Layer 6 of a small transformer language model trained on English Wikipedia (16 layers, counted from 0, width 96). Numbers have three digits each and are written without spaces.
A neuron's activation on a vector x is GELU(weights . x + bias), where the dot is the dot product.

Input weights of the MLP neurons that the questions are about. A number n stands for (n - 500) times 0.0008.
n16 (bias -0.096): 516204462646393398580388773590473438533411531443426368502624522535387362556362580591467294575569490665482519482653579345551502404552504412420650543623498471624447604275399624346724381346517662361561432629435656629666395502531561423383613628688438369478570442437620414196577512785427429533
n19 (bias -0.013): 645668550452422424430544562513593354411452272353536475453320420426595503574385648292306502597741490519162528435518531619449322521672393582663467486540485418400415385689566111680278548413439308635591694739344462468575503533505498335470391417506604579668550512482560484382591473455411502262
n24 (bias -0.164): 343456323425404239427627207622300678754205425407466498415434412646569390298470478329479753414447514451457369714323525745803623560501433431425452497667508339564535451597558472703329635519552599541394627407310506428491390339562680455375535610402585447651648551491574543741486623353565460634
n32 (bias -0.141): 573398492397588454522583489624599425377563709546471343326547302364552481683265502564268443668514647388279458371432424599489469640241548534713541666416407485326418577461399555544583578276776503463377805597566305524488580567380495550495309683676379569271501591586703411639311286469231701493
n33 (bias 0.013): 742461653640631489397399659612481311481525608513428468471469386284558365205505424787549461489596569340461431217511450709612756518546548811638518500600373444422454626392419381595519723539534375480526518444377398265795464720509407493435458446400431445472535573438589276168639611612236511492
n35 (bias -0.110): 494546418551569600244481680578376761613543303453632262590654517363507220405344667404403594493409503814360676559418290479551530483446586360563370557443448493542615323734650487565525592697399552215420609379496552598285521592683435269729369527535510503326528338296574415484350646663381435451
n36 (bias -0.080): 489500508481592479456643458433581621456465459534617634576432361433478416388574480689665342525679402431611428310395411505574478488634485385266376391435548358642546324503484304238589389474374552411495509378495533465266459541744592584411535537484445688707581643498553624609548334450496383383
n40 (bias -0.126): 368517777378695412525602446643448696616459681629594622492390394395635583585532483478587477609372315363514471428599663700484514570505654392471300678583375401613495442496616482446348434613464593467282491551500506612467423603414258294438556564510537354530339378577581558446428495429314125349
n64 (bias -0.120): 615353561747411294620661599874762412447286516716404384573371720355510599651606816607386257490666485582291412298541305672281942495672525966816622482536582189358601339397419570248537549262560488275515356597283593620627414483026395488600577528463527622556747572489348566397209512384351821504
n67 (bias -0.032): 376495507380727554746587426541561551669438413662707521419313422431520515404602629706531489637744392665490763495439477698672408496601645493607626537454487438650474444541580399528609621652407353491521474437418763396606304567058318518684471454455435513613428429355463316539426505351515675581
n68 (bias -0.129): 619406787711635757474565339288309498672617657409516628605423620487689589593316613566238580538489472253379360375604471373303588385655337688640444534706528403440738313550760622501359503257547530273668528175587230504476242368386577643521365700494639374490424521314543496427353558617319577485
n78 (bias -0.097): 382547237454871374468726551561299550406370557478523437534425528282380447771549559558596417519401602377455620291701443512401483415701550328456440336334515533583639771243630543344471427466429656353646646469466512623634433668482426545317347667642452659302443372441628336458612644550525579474
n89 (bias -0.195): 526186509685579524562763515475454503588572414511582420581699387488415400443486342588432497464679560554608465460505551743651593459820426479467840508100440746279511352418375465690524596491480504492814405379408458348686673510357305450509423422583462316353576327493295353303661518397629509514
n92 (bias -0.104): 471465656449739533518582660261462460415381501520426529426186325351576289391728501470735199602579573267527539421828351779382409810287501719548686404516180608833662749471646339637827572562565580350540464356210324583479522603589338457265537470626307569680562489801493390446292449474680195333
n98 (bias -0.095): 483421502577212517392642445480326616623643344446643702713442549368304372329486647538448324488690251355518455137550389714539242506761524647420472582361496705602304472514600399581318413337603806341688681630348353426455622456624338392604528449588286362559532258583297479581535523460541529467
n103 (bias -0.042): 513464631581431550386418456317470653364602408472728636225468332384376488627540533538514613477439423646347593552637483394517354530408601623498407478550463396411675487453499715559715535646541542702641294430443359494568505620654488643400621396343264507501559542501459509512483374678352488720
n104 (bias -0.105): 476294675871363664458628520642755708569520171631449334427728460633423421550520476377374282389313409581709341759686237378504555669676739726505495385536360465609556463595618406540571700221805550604318526522603403535581493577669348293442623655507415720487498392514302586540457387562586412472
n110 (bias -0.032): 338377444510601455489460467597419633495467513732459493565552650637592679315358589563453678535577541370537533479285273623551541500441555418585525735465503338444467686536326625843617850305418527794631502506425402446594315397072627421478475508556400470655333368474296628512383406287422539611
n138 (bias -0.353): 699533666426608403651454561512199750701326285500636564571357596336610209333610453458362502546642575328551590450801270587419409598805372755683658333560437398554470647716447600790456557448720707608569780283399648497433462558325103266276574490324567320799603509486609781538398485388581484673
n144 (bias -0.186): 809501581675440381352528605385503550392502328732588614197635396372471456471301656455464669567316376495205480376531776509747761511258504623479520390628687480559351754558479283527230571642562335428685541793445684331506570547424443522445504756534801460534721226639330535455421428414517666611
n153 (bias -0.042): 286432586335466513354375558350443627569517429518459614333388457262513189508550315429491303444488476652444426637665427270348508505454422832592491581378470534732649575548291564553252794354579558689359348261403431427617527747482521561702420540468604659244456649648531585620435278368485684595
n158 (bias -0.093): 443427569359671461473479546571498594807631629750572554505387656635373341534439742365614402386937583541434660467433493180631794694226349465221371597450718468570493388399326458491509544502449519307462487332450648575518622651332421428376501451276648571560400619441385637409494566575236421519
n167 (bias -0.114): 322351416527416543377285540784555515569373559763654663414587423519450328548467447508176557602401491511640426404572333543564491626461591374693548383574736183406512609626561580504363488648564546520454667519344433368658373938436546562588471854617422661499316391727440527459528541453731387690
n172 (bias -0.103): 594616527217392508478307331531381417587403400444578387354442406573779606414310562314275314829603413550369598647514582441521681449597270486415589664492552472491281475568497557537624486485274431482501478466456552619340488423396640537548515410544521501543456637580617406576663545404340329353
n173 (bias -0.035): 188571283727672413439683267356589733453443402651410727562425628554445497588564591467379556638644549508534429440486359445562446441718421626566219406474294348716360447685416445530229725675513580584412487425524597501508185464541442487506545595612637538504668534559617620380325527325361464432
n188 (bias -0.014): 655412689459505516459582550422599443386670521390671408356460324559481381509584353477367392594470421407608333508452529498353498695580420538491588538493534444566478408324605528376591279559625440287445591517458700578565194390402345533558487469546514428636618632562416164409279739528434301294
n202 (bias -0.176): 412528281705685469385457543650540506657381246606582576661241433433471618373255563423353378414490564273434404494440488420569426438719323503550524465227511376481476633449519494797500157514602484690610635476579530730388626813583373600321503622488712350654061390552364604457496603520515531324
n209 (bias -0.146): 437268549612510597592333415453370635562621657417557364411308516598587609357454603615586315426392373459493714291479681564253553447380542593441548482711566217340704381633555309715402596143451545347405722463503331477461563384700357296682380724207651813523524452745459471320411726805374563400
n231 (bias -0.094): 436513221431645289380566572750533530582313492557551563363398473589397646579517364285541624468398807220610300390499553413541698457726656485419321487605480438619526493652614394598610360595409661321425688566301673570639601413482452532631533654655535506518302355509487514389290657494452811535
n240 (bias -0.162): 498407245365608216563603549694532631571497411158377328537370529540450442555444558529573394288820643705538309325425556496360794687610353722697289432672226657865402495610311566429747586298505339340434606608579484746365540534335626478315448418632641466603407620577523275463568367378595367513
n248 (bias -0.230): 732546543278575484425665643497346565811449281391470584607347647433532476577421514526272424638461349227537486677598401447468562570645439489543506409567426506452618297536486280576611519395462255354319460354483548690582345428561490553665573291210719412736512688547816368500304610535023307735
n255 (bias 0.003): 293682449509443359683463415687460529469490457399533353712577333308469370297678535509376522551471299356466493105477328549381385329720401532580553761374465752476519809546575663463538551576355410394667497324335507548404499778581547330647401747403559456604551153626540498597458667416640619317

Each question shows a token from some text and the vector x that enters the MLP there. A number n stands for (n - 500) times 0.017.

" sp": 457611424459509559447541687529582275475401455463361482486548538471423647469614527479508597514536572517615581487350510571506554668433458450484495446429485558296404447490556515390372590491518535537571472433639456444460567444531383575535471560437483507483560481445396465481562584534577475520
The most active neuron and its activation: n89, at about 1.5

" k": 528660513461489639459484663493638336506398488508382500520542541497418604488550470450413595507540586522646459511476482513551484561438540395511458522364469692363448439535475501429447532435526548431618513462649415367401560464537545508505431501421455541511530429466399450422497663427507526526
The neuron with the highest activation: n89

" Cor": 506517489539487594528449571534651335539449489521446562453468608504392388440515431480632470537479563643524479547370575456452421569550479404584495407427517603425475532498486508406499404572383578459411435468445555574274521376579459483576469521494486432475619578431392544505518566596644449517
The two highest activations, in order: n35, n36

" the": 563592468426329507571468541398586371533517518303407550515596533549398601508501432561613483471517483504500452524396498377579581592542469347682388451475567540524502498477545478448448515515532517633421521354535501447299531449481527496548417555492477483525495501598552566429493617444599494517
The neuron with the highest activation: n240

"s": 509605457306539457593627413534475267429460558488496682465447471504393590458538511555487533507425519608523478558410544450434463495550556246600477466514526548398491503519594579469479405564537537486425458412720529455336524449420388691508516362471449482576547576482521598444571494550470546556
The neuron with the highest activation: n67

"31": 435591431442493550645419608513497234531440495425427627495418513465459566497521516453655489533468517546562565488529463564506597501476483289476495500358506511533514491540392414611477551415520519559418341429559451363347548480515415557573422509538484500494620462531495597460606578566490554528
The two highest activations, in order: n209, n153

" R": 439553518415451549574466612469653191526346509488454542440524567400387388491510478494454568462469556501507541566401597409402403506586483293574439437483547647507443501489540553433375570448453473614487459528541480493413558477573391501638477529425522535479539511504541601425550624570614572499
The two highest activations, in order: n255, n19

" st": 516667458523404640479486642525644359566476446463467503501434642591447553390633454504539538475510590540580570471446475527542453563483544385496378468540392617432426397601526452378363461550468462672560490467556437376440569432462481569496344464508503459490536548495370499408465583531551470486
The neuron with the highest activation: n19

"ind": 515528566447533546526466509475486234518433490526512496462383545598404563543497396455543366521485560453483452512571532528476344495460592283652474454454500540442410619576487496513371377480584511431433582451692476474467637438440515540521426441560438550552511612603389627380630557522557634450
The most active neuron and its activation: n202, at about 1.2

"le": 407574517437563484515436420515499346446602475527434530432417495483507562485554401429512593572456553557481541529519606580485459451489537266610443470537498562432439516509466685392448530507506481533337485382709435525320558433463444520475561415646494505531540608548481580353639578555567503461
The two highest activations, in order: n172, n40

"or": 510579587580551461594481501341543537443365457442514631502434520529500596401667517339626645537408567474559506518373603544481393499581505579556557312548459520494420508466526480462507489588582545511393536427486426409332565413492446545557467507401462477489530573458514518431476595470496462505
The neuron with the highest activation: n138

" cont": 517674486509312559470514689563588397493454565413518608457399614574285517495600419481510568622444520487519496610512550455573511567500483503521552460470511444431435530581515397519413468536459568581456439436503438478440394314445435566564403479415479525559493447395479555474510589444595465559
The most active neuron and its activation: n231, at about 0.69

" same": 476585545481480567496428525376615333478478459373454623541509538526503661493570488498538533514495481466580535617464649378523536499427466282628501511498506470475455363490531489492408388522603602603502489352603424376508542326472475659433386553552522486437472437543454591417560624551525432515
The two highest activations, in order: n68, n202

" and": 592525517430384602508557506432602413457552439378459495455449415511482557449616400453490493413520487518534538604406566418421498617522609393534390477497411492550549532480543434368448491523559653485493406467643416590330527489447555535530463417567557538542484656377500459526496536410595473626
The neuron with the highest activation: n240

"ad": 616551626492418553493400599423571439477438488371574608479398466475356499462635495324457439425397576502592534513473549465571363528451515583671430413476561513415530573559570518501422552611499551518478507443744582464368549428511352548515352468501438474526561533335552534424530567523519527485
The neuron with the highest activation: n138

" a": 574681559429364535507415516458659391454516506341436578513582467576517615472621433501450466548466488449532454506415526353500556540502478415545466523491518624514545660548412570436383521440546522551463451377585501434339532441485616467505385652496495462495536530567457574336533557450567424541
The most active neuron and its activation: n255, at about 1.7

" l": 483635437472485617531512614529624247521455534447455519504508603418300497478539377547491661479551550589598551484441501571567541511486482311561396468523418627414439498440525539433448554388494496643490439370635546516368514446500471531622432515451455548506535463437458547447565600470529381492
The most active neuron and its activation: n89, at about 0.32

"rd": 509567493550472472498541590456491352458462472482402497442350501580351554410570505515663488693599571523488513535560462476547461432528430360676455470441526509427436593600510500598460398440518547631399531334576497486385527438473583548457469403544502480490555497477464542392514543562526532543
The most active neuron and its activation: n202, at about 1.2

"b": 428481520374537521539460562489500234430608558569424506477370482458509486477570465491689621440566648562505503539474528532522425505443530460623488497399436600389461572537428473326468534539514517592405387484626547572430422373527458507523463353525507450585583521337554642440588519507481562512
The two highest activations, in order: n67, n33

" Ireland": 556591599391589516595405493471705311483456418462463589412481597503397630505411463431561502482556577630418439567430506338476544460496554332503480467480474448548408523599449552403454463507543585607390428507642483416411505460593378590501485436642410409523537562470466461495510565545507528568
The neuron with the highest activation: n172

" From": 489539488502505584509500601604505323583442583421442524369534615532484617491527406451576546449372469460520530513476532378463445529544578343552590544613509421484522578545373446428332518507562597630371547452536406327379502509518452522572509532453507501424471547537576512427396619437538485518
The neuron with the highest activation: n167

" reg": 498596605499407630489556573596639284512480528499508667427482660481431411478541484547543494476434505496535520561422620376605494495494411374507451462414484420450425530507460454423435396507484570462537408423549604491401515372514433551549459486413504429541526430380554615461601693504536484542
The two highest activations, in order: n158, n36

" times": 467580530361520573546559571587506293441456508477385596410591562559486584482505521509527604432477503455490504540454603505511589575440507317579500493446475381367469484496416559519446525536614562663480456382747367373454527472480418602410544427590462525533574463488400532428432552462509595495
The two highest activations, in order: n110, n32

"ised": 529616554391400463541502585364572363461497490345519562399436531440459564538629395437487559516422528518467545657563569407548484511469565286501431500459499451456601516575405513453426508505475531511345445356606516431488541442484505591501473455624404541378569562502560674524584654475457543547
Which three neurons fire most, strongest first? n153, n103, n172

" de": 517609593485464579452421560457745346619403575364555605494501527368390560522592435453444611499395455504611565521433556534516499489490461347602582544483462627555469451483612604333424500497455516521491496440610431516315488492543482437500400528479494466418525502434475576380482536477511526483
The neuron with the highest activation: n255

",": 548476521538402613524618652553598463446427544315445531425493590347467535474537485504387535422545464503560484534528517375436614509455695438526448461499458449430463473501501488440519532513621590550384405354543503536358552481490511561592449496547512551513585504433473502447500488379514554564
Which three neurons fire most, strongest first? n64, n104, n153

" \"": 510613499400527484541364569471606332611481536414534550510509548462509496541591482492494566561499525487603438612464408458510483543471584324528535459490399609296554513516488566418373517512411486512428408421491396489324563433555482661499490569627453465432437449546480560452524619423625502586
The neuron with the highest activation: n167

" J": 512534496390432570541398638491673217503326602421497542457521595426315452543428476508460514535510564481515561538454515456478377510512550254488399560538427670430435521498499533450429447482460547576487484488640522489367601463482419460563462496509456527631575496497462495473558609524607611517
Which three neurons fire most, strongest first? n16, n255, n19

" though": 518619529441516586533423580538420345509500479457501556512456576425520603471603511565490515492517443507652548495369649460486381616429522439538476538460350434426435519540479411440423585597500569503413387378685387420565553453462499622515429493643443414476537591547398562396523589480533438473
The neuron with the highest activation: n33

"1": 489659443524562498616466534442548366441450496413444630470427506520474632389480532540713488572484486483547557522512532517454462509509515306571410470500504572559466467456517444583442497451502493491388344403529409411309594485482474548519380614640507435475559517547536409451570594589593463528
The neuron with the highest activation: n92

"n": 505507537449590516568558524393567338537473493457495502543405501452278642524576392459589587542421449456604443473367513543567490435545497382555522461519410615432405549529567438399367580438552513584530529427617533383517570495354466513549370405414456538654610559490526558444598545530646439505
The two highest activations, in order: n89, n67

"3": 491535463477483486528575467536421306419445473456481563520432524482442725403554408387556535540585554537487547602496559557475555461530555162582542552419584576497462606470561449605468485435530458545376369442640399470384525456452484566465361503645431397521512527470491486426635555610508568572
The most active neuron and its activation: n89, at about 1

"aly": 565620541428432549456450409567451452421477495464557651605430570461490497598578366475596449498365499565547517447444555552378488495444545182548446516483416517416507560570403555436470475480625592524357452439594581555385604361497475517483485453531452443577626601466402581456624565536406472530
The most active neuron and its activation: n40, at about 1.2

" week": 484575523494490467590444601462648350441444498395432583420513499523475588437539524414529491471560535452491481517463604493518466609372587423634533460456503377356374524538632542437397537455548544700444555439764335361467560501483432592427532383511515579443540535410394571519486612579532524504
Which three neurons fire most, strongest first? n32, n19, n103

".": 479517486542404506645433586573568321453439575390487490430537625533534643473544494465499497536517498531616489373581526504418573499523653376631469398449483495312463453531474490479423512634587559562466381469534448547347487483478515564571535420574439511443550534380497463496511546324406444545
The most active neuron and its activation: n64, at about 2.1

" region": 484589644436558618498602503525647237459430468424448661425486628513402608515545482460524566471435512559492432556413514447348518534523440260509447497487480430335432432530464567452477449517587574536519426427561501403409575475481445636483525520598512443579559494346452527499631552582452567514
The two highest activations, in order: n68, n103

")": 585549502514439544566567477610572379447382466390447597401474632415436537409613449425490556534524601585536467495483450524480552477513682250566538443563501378386568379524498479445450589478618522560536403421615458519359578455528499715539454436535433493442571516450445464434539497478463512502
Which three neurons fire most, strongest first? n64, n103, n36

" B": 490536448358460558547507564439607236500432568554365555441515604450430453385506477469610549493640561559527474474391504476489493509534541347598453519466476674403573497491506532306478463431441570639416477480614511487360571352608457489546525484445513524540524448362516612529473592530612482535
The neuron with the highest activation: n36

"ank": 479594595458519492529352553597570421470514459532435497421433471562353545464511445376608423504441525578454446531449495468485494496483581279544307424502490533515503537611396469454351558521533531605406519464703522515516567421501400560494508256624451496529616524604429569440575631568522571531
The most active neuron and its activation: n231, at about 0.45

" Reg": 466583597487404569524474604613682286463477545563456591366528621472377406474526479489566473456461526511510515546393568387523489516538443338616495457440477452478499487499468433370465521511430552530474419483486602581369473369628376493554530466400521445503588520395563577466577678562548457527
The most active neuron and its activation: n16, at about 0.81